Layer 3 of a small transformer language model trained on English Wikipedia (8 layers, counted from 0, width 96).
A neuron's activation on a vector x is GELU(weights . x + bias), where the dot is the dot product.

Input weights of the MLP neurons that the questions are about. A number n stands for (n - 500) times 0.0019.
n6 (bias -0.181): 441,344,533,588,451,483,473,569,405,518,453,616,478,486,591,450,535,525,416,596,435,463,437,802,464,474,612,550,583,458,487,417,454,595,503,482,728,614,522,396,395,601,424,622,411,481,533,604,495,586,507,520,602,472,480,438,613,593,387,413,484,360,397,567,599,610,400,515,535,581,545,296,460,537,492,646,473,385,526,484,502,405,560,350,563,569,343,454,511,497,585,596,374,480,511,317
n12 (bias -0.094): 612,500,602,603,592,350,500,518,607,426,399,576,523,425,510,553,480,444,656,367,657,595,701,511,333,629,450,596,466,574,519,555,544,474,492,530,567,599,466,410,396,437,492,497,609,578,602,372,516,476,628,483,591,515,482,466,383,454,656,511,442,467,463,650,627,347,350,450,424,564,346,516,556,582,457,469,442,530,414,500,495,374,402,384,622,535,513,568,391,506,705,433,567,492,593,362
n23 (bias -0.127): 467,586,477,444,441,757,577,464,442,446,471,410,612,401,530,472,601,386,372,598,433,418,476,606,469,384,639,531,510,541,485,454,525,429,578,547,498,374,576,474,521,536,443,424,585,600,427,477,476,587,509,543,429,679,389,452,556,564,422,518,530,457,409,473,463,570,483,488,493,460,612,420,701,495,576,387,574,433,383,507,576,490,362,497,556,601,618,567,590,405,404,649,564,526,440,512
n29 (bias -0.189): 425,445,576,538,338,453,455,660,410,595,494,515,585,369,438,405,544,444,494,468,592,374,557,385,441,518,628,531,471,526,568,350,566,469,540,673,454,503,356,304,340,491,370,370,573,512,458,506,459,404,525,497,531,577,489,646,626,301,407,546,440,422,494,446,605,575,574,514,389,416,518,436,606,485,315,587,442,430,560,769,716,550,567,481,582,568,327,543,645,648,414,398,329,609,530,373
n36 (bias -0.118): 439,473,617,646,585,532,514,696,432,446,540,596,447,532,639,580,679,508,572,384,511,283,319,545,309,546,526,539,676,677,509,693,526,331,440,511,428,579,470,473,497,388,538,454,379,476,492,485,466,447,334,429,611,464,613,506,381,526,392,683,436,613,475,543,540,488,414,561,436,475,650,376,557,517,406,587,682,527,511,585,543,371,472,623,469,594,619,484,443,569,506,545,531,554,628,489
n38 (bias -0.128): 497,623,580,424,503,475,434,402,653,452,657,427,458,411,483,584,531,545,278,276,616,395,343,444,398,554,423,378,669,506,539,389,351,405,394,376,488,537,370,486,404,480,420,339,491,469,562,522,706,512,391,483,428,589,489,520,651,620,610,392,491,318,520,660,615,427,524,418,542,651,405,521,682,550,554,551,455,441,459,595,458,485,423,594,585,446,618,500,416,659,563,326,699,551,461,485
n45 (bias -0.164): 367,618,566,385,327,430,553,497,424,598,676,362,472,503,370,587,435,526,637,480,598,583,497,322,380,442,523,477,432,525,447,275,523,452,593,571,454,628,250,577,497,413,471,503,580,526,500,540,495,614,458,634,500,415,419,446,580,400,361,620,455,299,508,593,575,458,514,459,508,466,530,522,439,624,497,381,435,665,422,494,523,564,574,308,335,483,393,591,448,642,466,546,600,492,508,508
n74 (bias -0.164): 555,479,649,579,484,409,520,506,548,430,517,685,425,757,609,598,356,497,328,330,237,410,545,232,618,402,244,433,273,414,598,677,633,438,510,691,493,448,450,409,711,648,267,510,487,577,462,538,557,467,437,413,614,552,393,454,507,486,534,510,390,562,546,654,677,586,624,382,524,404,470,550,329,560,574,555,472,417,562,533,554,594,670,670,507,419,510,469,356,553,280,511,503,484,626,464
n149 (bias -0.092): 399,726,464,478,495,540,638,554,435,411,450,322,405,581,452,558,488,567,448,610,579,440,510,604,548,352,510,529,557,682,628,559,580,483,400,517,586,573,484,376,378,532,605,436,573,542,389,398,482,590,514,467,596,646,488,640,497,515,541,466,573,484,386,376,495,510,540,431,518,597,477,389,584,671,611,585,438,584,354,548,552,487,365,513,520,584,340,558,466,532,426,524,429,512,518,505
n167 (bias -0.076): 437,498,674,471,460,498,553,513,604,517,482,626,293,573,563,524,485,511,449,475,536,419,522,447,477,518,505,639,569,493,551,614,463,613,535,630,553,643,590,542,450,373,467,383,466,519,552,595,439,518,423,523,449,524,566,433,584,551,456,488,378,533,453,451,507,572,454,496,391,408,529,495,379,527,418,443,573,541,513,552,472,566,534,565,527,425,455,290,483,419,484,657,603,658,523,442
n174 (bias -0.219): 333,418,547,467,587,588,347,743,460,618,693,593,486,415,636,446,568,607,506,607,565,526,395,443,552,652,525,586,458,530,344,577,485,562,436,460,718,232,526,582,490,527,421,372,299,453,488,509,410,387,446,545,565,480,437,488,618,610,460,472,627,611,408,543,585,454,448,450,583,578,476,301,461,569,567,312,580,425,674,407,409,579,392,353,497,618,497,384,728,516,476,544,485,391,593,485
n177 (bias -0.083): 417,391,447,528,454,552,455,604,542,371,502,505,618,604,422,507,507,462,584,485,582,590,457,515,551,495,567,480,438,468,476,587,555,471,513,356,407,536,468,430,510,575,504,423,306,481,429,541,445,452,408,645,577,581,500,507,590,545,524,666,691,381,397,519,545,505,430,406,486,649,551,458,596,551,407,473,368,432,586,475,596,554,535,539,523,549,474,430,719,468,495,463,626,551,514,505
n192 (bias -0.149): 473,583,390,382,455,550,478,422,467,553,753,462,617,558,477,419,575,497,580,466,380,489,518,312,442,438,517,222,639,397,443,667,492,518,569,424,586,517,477,500,589,610,485,398,436,522,653,478,415,382,352,530,399,541,518,516,532,597,604,497,522,410,563,391,621,541,396,497,391,541,285,566,529,444,423,388,581,429,563,497,530,449,648,469,455,602,571,554,567,508,362,553,537,599,557,401
n201 (bias -0.164): 492,511,559,400,601,447,526,563,458,525,526,637,563,508,453,527,558,596,475,404,464,670,303,712,537,401,521,459,520,617,442,645,542,495,552,421,518,556,351,473,500,434,445,492,410,405,557,473,397,441,592,481,510,605,678,414,446,390,508,468,410,460,393,424,441,524,508,518,455,537,464,338,484,541,469,562,466,547,515,500,551,560,675,358,390,344,426,675,413,326,625,465,420,685,532,475
n203 (bias -0.063): 613,508,442,517,521,408,423,457,526,516,561,492,500,406,488,433,505,558,438,331,704,518,491,626,560,448,358,482,358,592,473,546,435,586,476,547,490,316,422,554,420,572,434,554,296,600,430,365,549,560,431,475,564,474,555,517,480,530,457,492,414,570,524,380,342,332,525,498,345,641,676,429,372,451,554,533,579,481,536,439,424,618,536,477,558,566,507,522,615,508,460,541,517,432,547,392
n208 (bias -0.043): 512,579,595,533,423,398,519,629,403,285,448,592,520,515,507,495,487,520,380,414,602,518,475,435,511,421,586,622,542,558,409,544,544,475,486,477,514,478,523,518,453,612,521,548,375,502,550,576,390,435,398,509,443,413,451,472,420,268,566,645,612,454,477,457,566,330,505,546,382,520,580,505,488,340,436,382,442,520,523,498,531,695,467,527,538,536,507,530,450,498,483,555,384,459,650,600
n215 (bias -0.103): 543,541,484,420,473,417,439,363,473,530,372,468,534,462,420,459,620,458,431,521,464,559,550,376,481,648,549,500,526,528,428,546,409,419,324,652,551,422,553,442,451,611,429,431,601,651,497,456,732,428,298,451,599,568,510,510,649,445,489,329,446,460,495,503,593,559,518,472,548,515,448,602,348,435,636,503,478,582,587,416,520,805,565,511,474,455,495,388,544,517,624,451,615,522,414,495
n225 (bias -0.164): 544,604,555,369,506,407,301,619,554,592,689,313,341,503,522,430,668,548,536,440,653,532,625,440,497,460,283,591,556,451,433,425,683,581,506,497,477,411,518,722,385,438,465,463,540,385,541,358,434,572,331,463,452,532,534,338,520,564,572,483,544,772,536,459,432,524,420,820,263,608,424,530,460,672,397,388,550,513,477,414,459,640,464,682,510,517,368,485,483,325,288,559,677,415,734,484
n233 (bias -0.060): 390,256,514,537,500,470,542,457,573,469,447,453,472,502,496,296,557,498,552,544,372,468,478,544,517,598,567,297,365,612,420,489,346,541,480,447,491,502,339,563,568,498,496,554,435,507,591,565,544,406,539,573,534,471,489,484,560,416,443,565,524,557,532,633,565,448,588,486,519,556,449,479,363,456,442,556,371,421,532,620,524,514,452,564,417,512,513,392,490,641,406,544,607,666,545,534
n238 (bias -0.053): 453,555,703,607,379,339,368,510,594,369,430,364,497,594,510,386,563,450,544,382,493,636,459,470,557,436,188,607,597,604,415,624,446,657,409,784,398,543,504,544,544,483,554,458,388,460,534,536,514,403,513,624,572,480,431,397,731,521,414,536,839,532,651,461,383,360,370,596,446,581,486,441,511,423,26,540,583,400,476,378,592,500,559,607,382,542,400,333,625,426,315,507,451,386,650,552
n266 (bias -0.192): 576,432,433,451,485,523,491,416,512,660,481,525,541,819,384,591,346,568,328,477,509,490,434,687,430,462,355,559,414,552,509,320,652,482,386,553,452,506,500,668,695,500,296,547,494,581,435,377,667,491,509,378,521,698,617,467,444,390,567,455,312,411,692,636,591,465,553,473,437,470,509,367,375,522,522,741,503,417,664,509,330,459,444,382,528,406,409,455,409,464,676,585,509,408,519,570
n267 (bias -0.131): 469,361,517,532,490,472,392,587,677,500,437,631,505,508,503,480,436,612,359,537,538,400,416,405,433,682,497,488,484,681,586,511,427,612,408,552,694,461,605,458,606,567,463,428,367,451,317,613,424,462,505,536,627,458,428,460,525,594,363,548,525,419,570,522,621,752,700,564,478,432,429,495,525,323,533,626,474,394,551,541,397,382,476,460,394,470,487,540,606,451,519,620,415,549,628,615
n273 (bias -0.071): 440,584,497,367,434,562,580,456,386,527,627,435,676,668,568,492,545,512,544,424,550,560,356,412,509,579,445,428,278,472,492,495,479,599,561,459,594,484,386,507,354,587,608,503,533,492,468,603,684,663,276,564,453,498,548,537,515,413,427,358,505,523,617,461,500,360,454,470,526,570,497,417,357,475,528,639,514,382,431,417,545,520,555,454,553,475,486,570,439,569,513,455,574,548,609,408
n274 (bias -0.128): 546,631,500,483,576,403,579,617,617,449,433,437,403,642,500,650,631,628,644,416,407,503,559,429,470,517,526,364,544,575,491,508,600,475,549,460,568,514,384,600,400,519,432,407,483,333,586,515,542,464,487,422,462,289,463,415,514,429,575,329,540,615,420,586,485,557,697,368,326,457,405,631,494,522,461,438,532,537,423,461,395,272,645,577,472,649,444,567,347,559,568,532,421,548,752,555
n275 (bias -0.195): 601,298,413,559,492,758,567,538,583,483,542,549,559,307,437,412,418,437,558,549,526,523,538,727,565,690,559,585,491,473,518,471,454,494,442,666,386,605,570,532,509,453,512,503,324,647,448,522,753,553,506,640,515,529,500,488,527,452,509,516,750,393,559,463,633,396,371,606,540,382,452,417,494,485,173,612,641,528,647,434,339,554,571,563,533,536,548,445,491,604,451,613,500,480,506,368
n280 (bias -0.137): 562,545,405,373,511,484,478,436,468,479,592,488,577,515,414,353,550,507,550,635,295,265,416,500,491,495,362,485,438,610,576,452,478,399,460,447,632,528,570,470,620,643,612,564,445,431,526,482,488,522,390,556,512,453,601,413,498,466,470,626,572,515,531,666,424,594,498,467,413,486,461,667,619,432,500,558,527,631,540,386,498,480,555,503,594,546,413,535,530,418,510,416,447,569,584,339
n287 (bias -0.136): 415,529,608,505,598,508,458,481,398,547,525,365,539,591,540,584,541,576,567,543,676,610,420,422,428,475,443,419,530,609,701,581,455,428,728,437,521,486,491,561,364,435,575,436,333,731,540,497,382,500,396,479,615,497,492,460,470,539,446,371,384,528,400,590,250,466,356,519,469,637,456,341,594,522,569,426,531,545,527,445,508,406,511,465,497,544,633,404,445,335,494,639,486,416,500,265
n296 (bias -0.262): 335,493,555,466,494,497,372,430,392,485,327,532,538,533,533,540,447,398,436,566,568,432,497,527,511,475,578,593,584,453,293,648,767,448,573,626,427,490,379,555,424,373,427,633,547,553,503,565,525,627,467,644,735,464,399,552,578,541,452,546,636,465,463,490,520,490,595,417,567,440,419,309,494,654,563,560,289,446,771,522,636,516,584,357,703,383,294,270,418,500,436,266,402,467,461,503
n317 (bias -0.157): 600,491,657,716,548,497,491,665,401,486,417,356,527,449,503,488,316,549,447,364,302,423,675,509,552,677,610,621,446,452,689,506,553,676,384,549,424,432,537,522,524,540,681,497,394,479,519,512,672,389,367,554,461,605,598,497,549,532,450,560,479,459,486,650,568,406,451,432,365,539,420,391,561,663,442,423,489,536,601,440,600,480,531,625,543,633,344,439,485,415,314,476,555,538,509,390
n329 (bias -0.071): 529,438,396,433,452,502,524,558,633,433,477,505,413,355,507,478,451,468,618,526,622,581,505,467,507,563,578,546,520,518,676,454,450,422,495,577,535,484,425,598,552,510,568,589,433,462,455,535,552,676,551,599,533,530,488,545,640,322,665,344,460,452,426,344,511,532,671,429,550,465,363,567,622,570,503,612,551,579,538,614,412,612,392,533,325,615,372,630,611,544,437,285,542,414,463,546
n349 (bias -0.169): 471,286,635,556,639,418,307,440,600,367,487,574,442,551,384,476,529,569,625,479,419,359,552,435,635,510,433,505,538,543,414,281,434,535,520,500,417,335,459,406,532,470,428,611,523,567,579,519,293,472,454,507,540,495,536,585,595,513,463,524,550,534,472,579,467,374,575,508,469,579,631,543,608,492,415,478,561,598,510,405,461,332,641,503,503,435,629,531,414,546,521,546,454,424,631,618
n361 (bias -0.096): 536,553,472,537,404,583,495,503,528,552,403,547,477,587,477,460,490,495,518,441,577,407,406,417,529,707,492,543,521,521,587,428,285,497,620,389,566,581,319,477,460,487,583,331,401,528,570,506,481,399,571,560,293,594,525,595,621,484,420,517,550,356,508,621,564,481,422,444,506,254,473,470,630,484,546,541,612,669,608,468,383,666,637,620,385,546,549,386,613,517,432,537,635,374,547,548

Each question shows a token from some text and the vector x that enters the MLP there. A number n stands for (n - 500) times 0.0081.

" m": 522,492,301,595,625,371,640,354,463,500,499,502,342,463,411,499,379,299,606,643,612,434,524,595,765,388,569,644,275,568,542,540,380,484,334,419,442,520,591,550,414,552,536,516,515,430,649,524,380,485,624,506,315,368,558,469,538,688,314,387,496,425,573,559,560,504,407,395,450,559,467,373,516,449,664,527,580,312,472,311,604,533,592,468,664,386,557,652,525,609,503,524,625,417,661,483
Which three neurons fire most, strongest first? n203, n6, n273

"ining": 489,496,538,691,508,521,607,466,412,557,442,575,445,471,434,569,467,483,466,638,698,519,499,406,633,271,599,488,448,367,543,450,548,428,269,282,443,720,711,431,412,527,452,417,567,390,627,588,235,339,648,476,378,500,695,377,397,593,407,403,548,426,646,490,630,609,459,534,544,556,561,461,496,416,556,509,572,454,544,310,548,509,468,518,523,321,565,719,438,508,484,550,442,502,474,526
Which three neurons fire most, strongest first? n201, n208, n6

" lost": 395,592,575,544,518,508,473,460,548,678,392,420,425,486,283,575,346,355,535,594,700,548,517,284,625,325,580,666,421,409,483,446,509,491,355,442,430,596,842,492,389,503,385,470,407,563,664,495,427,404,570,448,327,414,577,497,387,527,549,454,465,580,603,512,486,615,494,513,501,481,531,428,509,502,571,521,656,368,597,308,661,532,509,422,604,439,377,522,397,514,581,508,592,478,538,601
Which neuron lights up most? n266

" a": 476,515,453,703,499,476,559,447,642,599,357,272,329,536,537,472,409,504,505,662,689,524,575,414,653,378,518,590,446,527,658,531,428,388,302,535,314,450,716,489,449,467,502,516,427,434,728,435,348,451,568,648,369,418,439,487,480,482,436,355,432,633,490,460,540,612,450,542,515,564,533,484,574,390,510,405,692,483,373,324,514,426,527,542,566,312,462,602,499,510,492,550,643,487,600,625
Which neuron lights up most? n225

" form": 303,526,491,576,532,525,645,489,438,710,448,537,360,450,358,493,552,394,634,447,662,550,429,389,644,300,622,578,531,512,410,467,435,467,307,551,497,447,693,459,418,522,437,387,559,364,660,455,367,408,581,480,287,449,602,562,339,635,440,468,491,549,535,509,507,545,535,571,602,531,535,408,459,421,436,609,565,345,475,371,650,552,566,656,525,301,653,582,382,513,459,582,357,621,498,683
Which neuron lights up most? n201

" at": 591,600,500,638,489,498,558,425,495,610,368,449,424,435,419,555,446,401,440,667,807,537,473,300,666,402,689,654,542,585,513,445,480,590,301,453,461,510,758,481,463,488,466,563,564,434,621,502,374,432,557,538,282,430,442,448,466,558,337,517,496,372,607,521,512,553,392,453,565,435,531,513,558,455,374,441,560,572,464,274,570,533,540,610,558,244,490,453,488,406,508,586,549,509,509,536
Which neuron lights up most? n167

" not": 381,536,585,583,532,503,684,473,430,716,389,451,296,498,404,503,370,367,576,685,732,553,455,340,644,310,566,646,497,539,438,485,445,494,404,435,416,515,820,396,516,484,303,394,385,566,613,467,402,521,591,495,460,386,543,530,476,531,523,396,431,474,503,569,467,550,475,650,520,536,500,552,557,516,601,447,562,431,467,263,642,428,565,591,503,364,567,528,505,532,553,426,483,421,380,675
Which neuron lights up most? n287

" E": 526,520,338,624,619,477,761,351,521,673,494,381,320,397,630,423,425,312,693,634,589,664,485,462,768,371,631,621,517,523,483,450,397,506,390,640,409,642,522,627,418,514,524,425,422,378,528,464,359,337,655,637,517,391,336,413,395,625,281,424,423,759,628,434,486,457,507,387,466,591,503,421,568,455,587,572,505,440,431,404,625,380,458,507,531,390,590,559,495,710,400,479,567,546,453,557
Which neuron fires most, and how strongly? n233, at about 1.2

" have": 342,567,397,564,552,412,593,484,505,668,461,479,287,438,436,498,468,435,545,570,653,508,467,386,544,319,484,709,444,503,551,510,391,401,345,483,425,541,899,463,497,512,363,425,552,436,630,597,398,462,560,481,446,407,637,480,404,565,436,393,501,595,607,577,544,487,375,589,517,632,538,595,518,458,594,473,525,404,511,232,631,402,440,630,476,507,420,580,465,453,444,443,579,498,547,566
Which neuron fires most, and how strongly? n225, at about 2.5

" course": 334,471,472,586,498,634,646,456,358,597,415,486,399,607,273,341,521,376,603,584,683,497,433,414,672,481,659,550,437,450,569,525,437,483,293,357,493,509,748,428,465,563,469,455,455,458,656,513,315,384,728,499,493,443,513,520,495,722,293,368,499,511,572,542,393,506,540,498,621,430,597,568,538,341,564,508,569,430,446,301,600,487,455,549,633,287,575,574,491,595,443,419,538,555,607,570
Which three neurons fire most, strongest first? n349, n361, n23

" desc": 417,564,562,421,518,470,701,445,376,628,386,541,429,516,540,597,409,335,523,507,570,530,530,302,800,338,556,647,418,455,407,508,372,405,352,407,488,537,538,474,413,514,474,509,629,398,692,472,372,443,614,447,284,365,612,616,458,662,407,510,549,435,567,516,426,504,469,554,493,538,443,438,489,422,604,584,710,400,482,161,629,481,500,606,618,489,498,723,491,625,581,557,376,605,407,592
The two highest activations, in order: n273, n208

" ro": 342,761,520,616,528,550,617,371,400,671,414,467,481,534,347,451,470,416,571,579,561,567,574,393,779,416,623,476,445,626,555,465,477,516,321,407,478,487,494,451,416,491,464,532,460,633,738,569,288,475,681,546,407,442,490,542,463,447,272,458,439,467,427,360,376,375,469,399,583,663,537,431,461,499,446,550,555,265,475,300,532,433,383,500,615,441,749,715,601,485,437,636,554,483,623,568
Which neuron lights up most? n287

"19": 492,463,315,648,636,495,679,438,614,600,553,410,403,583,387,462,534,411,503,734,545,515,523,414,641,413,669,607,404,522,535,528,352,332,253,379,420,639,554,410,528,507,495,469,577,406,613,333,254,403,446,560,473,475,474,502,314,545,480,383,450,610,686,552,576,719,504,383,462,405,496,470,540,506,441,536,571,349,435,470,629,268,715,609,455,392,423,696,488,763,468,516,515,479,358,643
Which neuron lights up most? n274

" M": 509,586,299,529,594,428,643,261,468,540,521,482,220,405,564,493,427,227,561,523,550,505,430,529,722,480,584,678,331,537,551,494,450,530,328,511,413,585,520,577,390,581,498,600,547,370,599,425,381,417,547,567,409,410,524,384,443,613,351,481,446,673,599,489,586,454,396,216,478,624,529,450,555,450,629,533,654,326,395,356,693,550,560,461,558,390,484,707,566,599,487,596,643,489,529,578
Which neuron lights up most? n203

"22": 468,490,385,668,623,441,579,450,533,656,556,471,406,564,426,415,511,477,465,691,585,577,459,446,662,411,692,600,340,501,463,537,336,423,245,381,400,630,592,399,476,437,502,528,565,416,626,346,253,346,383,517,508,455,488,559,337,628,430,437,432,542,744,531,549,600,519,405,461,345,667,503,601,545,441,491,549,403,408,400,725,395,552,635,395,368,435,641,530,742,435,526,569,548,409,630
Which neuron fires most, and how strongly? n36, at about 0.81

",": 436,454,551,682,576,468,579,551,428,637,430,437,245,409,522,442,398,483,519,663,713,430,405,460,552,492,699,595,512,488,544,570,419,414,421,403,543,557,746,401,504,309,483,548,509,428,579,470,374,380,459,630,336,416,511,455,438,514,347,469,556,555,623,625,505,494,549,399,523,529,530,521,473,402,658,441,591,442,451,305,688,450,498,508,640,437,527,683,463,553,406,500,464,488,464,569
Which neuron fires most, and how strongly? n36, at about 0.94

" than": 501,590,354,580,606,407,490,394,374,632,277,391,415,491,332,478,430,447,493,749,809,549,411,422,517,406,695,615,382,512,481,487,515,507,417,427,500,580,878,494,502,497,386,442,588,417,591,510,309,551,421,441,354,441,528,385,369,526,535,519,570,505,629,433,506,559,505,559,605,544,441,612,500,449,604,532,542,445,446,327,547,448,516,534,650,364,564,499,501,504,481,474,525,500,443,513
Which neuron fires most, and how strongly? n215, at about 0.44

"M": 547,626,366,525,682,474,567,348,474,481,429,403,289,483,408,535,467,385,543,612,511,680,309,440,743,336,667,680,401,552,545,528,436,517,358,436,418,536,480,590,392,621,604,474,592,406,593,401,377,480,470,559,484,420,535,420,481,608,443,580,581,659,601,472,577,577,356,128,496,549,417,523,429,453,487,541,596,86,339,522,559,449,524,440,541,425,685,605,530,629,476,586,644,457,553,511
Which neuron lights up most? n273

"20": 491,570,487,601,601,498,712,339,589,589,428,506,281,524,249,463,405,532,463,546,627,531,458,413,659,496,789,623,448,549,432,583,441,358,305,443,466,599,545,486,521,513,525,399,491,539,622,325,274,329,492,422,526,420,459,569,275,548,484,440,446,608,699,622,500,618,495,447,534,407,506,552,616,551,530,404,581,217,523,517,652,475,593,681,490,363,493,653,362,648,386,407,530,490,464,568
Which neuron fires most, and how strongly? n74, at about 1.1

" won": 342,510,361,612,489,477,653,379,440,630,378,459,500,531,306,503,462,414,511,592,642,544,509,321,539,264,625,685,428,550,425,497,515,480,252,573,517,466,745,482,363,474,425,552,447,474,618,471,333,352,520,448,290,427,550,469,475,523,496,465,444,552,608,437,553,611,526,429,494,488,636,569,600,457,622,535,619,383,452,354,694,433,584,554,559,372,443,643,395,625,546,526,506,494,578,716
Which neuron fires most, and how strongly? n208, at about 1.3

"I": 469,527,324,569,494,442,679,350,439,568,476,394,361,459,428,502,535,341,520,832,596,623,403,426,681,343,642,581,472,524,562,567,444,407,341,314,488,558,638,472,442,667,579,387,358,459,573,557,302,473,451,637,504,319,415,345,466,570,481,659,589,629,494,502,514,543,520,181,512,553,511,635,458,562,554,544,553,330,470,430,536,275,513,545,488,316,666,572,511,645,416,545,534,473,588,568
Which neuron lights up most? n177

"ler": 372,622,273,596,498,519,706,525,424,584,420,489,403,362,512,502,461,341,550,702,578,575,467,402,534,478,678,528,459,475,486,553,465,507,318,268,385,498,735,499,417,565,632,576,534,403,486,466,375,395,715,577,404,503,569,481,325,582,301,516,503,693,511,383,583,667,545,353,519,448,577,649,628,569,661,454,497,343,459,404,564,328,411,447,533,419,600,804,441,633,327,539,475,435,404,457
Which neuron lights up most? n23

"72": 408,508,362,688,606,539,581,490,553,653,477,419,337,555,404,503,557,442,529,608,581,540,434,486,530,454,751,639,263,521,489,528,327,420,227,392,510,601,611,438,495,502,465,570,580,493,642,383,228,354,539,520,561,459,432,570,301,602,354,445,473,518,713,508,505,601,496,387,499,341,637,526,484,570,471,498,544,291,446,366,662,454,517,668,464,351,407,684,470,722,448,493,570,575,397,605
Which neuron fires most, and how strongly? n233, at about 1.1

" sw": 486,487,483,521,431,419,743,380,354,560,430,523,276,523,383,636,407,306,702,564,540,418,456,374,846,317,577,564,351,497,546,467,533,499,294,345,429,544,518,395,499,611,337,457,531,558,724,555,401,518,511,503,342,476,511,392,542,409,400,470,486,615,466,600,560,417,456,495,566,530,456,536,526,437,500,494,689,473,521,318,660,521,521,578,670,487,529,777,451,481,427,493,650,516,606,520
The two highest activations, in order: n74, n349

"ably": 409,561,449,582,581,466,544,518,476,755,441,341,379,502,497,403,473,551,604,759,661,573,508,362,467,383,452,541,425,479,464,510,510,474,309,378,667,469,829,500,454,588,401,464,458,505,630,486,343,503,541,447,374,477,590,500,534,635,526,433,480,425,593,503,515,424,433,517,463,603,463,695,562,405,548,387,628,341,489,283,625,351,436,602,456,419,589,582,467,478,318,383,489,498,517,603
Which neuron lights up most? n225

"O": 467,542,463,571,541,496,690,428,390,687,321,431,248,470,510,433,463,285,523,543,547,533,443,512,660,280,631,601,573,633,565,508,406,400,299,364,521,642,569,528,356,472,433,490,442,523,662,469,386,407,543,578,532,397,360,571,382,705,392,507,453,744,536,600,518,502,491,328,469,664,535,413,514,439,655,632,780,424,423,454,428,531,493,514,521,370,717,526,446,522,334,417,590,536,472,619
Which neuron lights up most? n36

"ä": 449,677,250,609,541,565,801,407,402,701,375,433,308,350,585,462,458,365,665,606,623,539,515,482,736,624,612,605,381,626,514,447,366,468,378,486,462,573,476,457,433,645,501,551,484,278,567,494,385,390,586,520,421,402,416,428,410,475,452,553,550,792,353,464,510,548,697,309,587,557,574,525,570,395,594,518,670,278,448,436,480,488,386,427,455,423,555,618,533,593,461,410,631,427,429,501
Which neuron fires most, and how strongly? n329, at about 2.2

"s": 432,444,342,757,528,418,566,505,494,606,414,408,306,512,416,409,508,481,537,632,669,547,414,489,516,517,620,693,452,553,436,537,470,378,271,353,478,481,661,339,478,544,544,528,460,416,519,257,343,443,648,475,510,450,442,546,439,576,408,334,394,515,654,656,524,546,405,426,650,479,586,467,570,528,399,480,583,282,465,342,686,482,560,663,540,431,557,676,499,731,515,453,542,518,476,642
Which neuron fires most, and how strongly? n36, at about 1.1

" only": 364,605,485,682,540,506,575,503,480,679,324,400,409,585,448,524,430,418,552,650,585,523,416,371,536,229,571,621,525,461,518,459,462,442,282,547,455,529,840,451,580,573,236,414,567,398,623,543,371,565,435,536,460,406,578,492,479,547,514,366,384,550,620,546,519,486,568,492,505,500,514,600,465,499,638,429,540,394,458,382,554,448,570,625,584,429,450,642,333,443,420,451,520,388,512,648
Which neuron lights up most? n74

" ": 510,571,621,654,597,451,551,362,483,666,411,517,312,390,539,574,320,330,560,634,717,593,581,477,587,514,641,730,463,522,495,594,373,430,244,581,503,522,563,473,387,455,378,478,647,416,636,340,306,353,587,506,466,341,431,496,462,484,419,457,358,574,552,588,522,509,426,465,517,502,533,585,537,472,578,397,632,245,451,436,663,467,520,647,579,370,448,513,367,645,548,411,626,540,426,514
Which neuron lights up most? n12

" sister": 375,555,554,657,525,504,710,464,413,550,398,504,383,426,392,549,393,376,486,682,669,579,431,365,411,416,699,554,456,436,558,592,468,545,312,463,559,488,736,352,494,564,455,523,501,454,741,545,351,385,640,617,375,534,491,584,373,576,312,448,458,580,594,485,461,429,554,375,518,515,382,480,523,429,568,512,591,376,522,254,631,375,508,517,623,379,507,600,400,512,592,414,474,589,513,626
Which three neurons fire most, strongest first? n12, n149, n208

" achie": 455,579,492,728,564,444,748,480,434,566,495,449,363,439,452,489,459,206,621,531,560,576,533,417,619,211,519,608,536,462,511,425,380,489,335,505,465,605,577,449,312,468,321,460,502,571,625,539,351,354,633,569,465,410,597,467,325,623,384,355,488,493,458,477,517,502,474,678,581,509,522,586,532,423,585,596,501,405,552,255,648,479,476,605,481,333,705,711,431,664,504,502,494,576,547,567
Which three neurons fire most, strongest first? n349, n12, n208

"15": 511,429,393,709,618,460,635,356,602,472,508,386,380,534,396,539,555,398,506,756,516,534,532,422,547,449,638,629,325,555,525,456,274,336,240,405,425,564,619,382,528,491,517,560,593,469,617,363,262,464,384,503,512,521,504,557,306,572,488,454,505,624,738,509,524,719,551,411,498,433,471,425,541,481,470,499,643,341,448,417,664,319,610,585,458,320,399,716,503,756,472,483,481,517,443,623
Which neuron lights up most? n349

" sc": 527,472,434,513,524,576,666,321,285,658,429,406,432,550,490,554,411,444,603,670,687,518,534,365,712,374,743,598,238,454,508,542,595,495,326,442,526,383,459,384,472,596,525,512,459,532,560,390,516,480,662,529,351,298,508,483,551,545,349,399,558,471,525,545,488,449,435,444,511,577,411,365,500,336,474,516,712,364,371,380,531,483,528,599,557,470,514,824,615,621,526,490,445,559,495,744
Which neuron fires most, and how strongly? n273, at about 2.1

" He": 459,463,296,667,629,470,635,365,404,737,393,439,307,424,513,421,442,233,671,581,556,537,429,255,728,472,667,696,506,423,538,539,472,558,311,572,495,482,586,488,597,577,569,520,408,470,626,521,393,409,602,585,367,456,519,413,533,501,311,411,546,655,504,433,510,538,546,432,559,510,563,531,548,407,642,574,535,460,322,376,752,367,480,586,519,556,425,491,499,508,422,426,571,478,485,521
Which three neurons fire most, strongest first? n317, n329, n238

" of": 468,562,437,695,543,465,600,461,529,516,487,444,246,290,378,456,372,492,393,684,787,480,459,364,573,513,596,664,485,568,456,569,384,555,421,527,500,697,703,494,423,513,479,521,480,362,660,502,437,397,613,538,353,504,441,446,447,505,455,507,431,365,606,562,531,564,462,526,605,499,449,569,489,415,555,445,602,454,496,281,573,560,508,525,512,285,482,486,333,633,496,620,556,529,479,614
Which neuron lights up most? n167

" least": 316,552,459,641,539,494,490,433,453,516,275,244,490,504,425,457,566,510,571,752,674,540,453,308,539,345,582,614,494,536,536,445,412,282,387,519,476,560,704,553,602,521,284,379,501,474,572,538,346,456,561,470,447,407,610,531,454,474,489,416,500,524,686,496,470,377,474,563,501,609,477,603,447,529,688,461,580,359,508,333,600,491,542,686,652,430,473,565,455,611,501,351,517,418,514,603
Which neuron lights up most? n215

" two": 532,541,463,701,683,447,632,434,340,575,517,323,398,554,450,537,443,468,394,731,543,573,502,381,571,365,621,697,511,417,550,512,520,410,414,571,264,530,695,437,592,510,502,434,488,452,716,574,469,325,511,495,415,404,515,465,400,584,393,439,364,520,562,455,461,484,523,455,401,565,414,602,435,461,659,407,628,366,510,289,560,454,539,590,667,304,403,641,461,651,508,476,594,508,618,541
The two highest activations, in order: n317, n74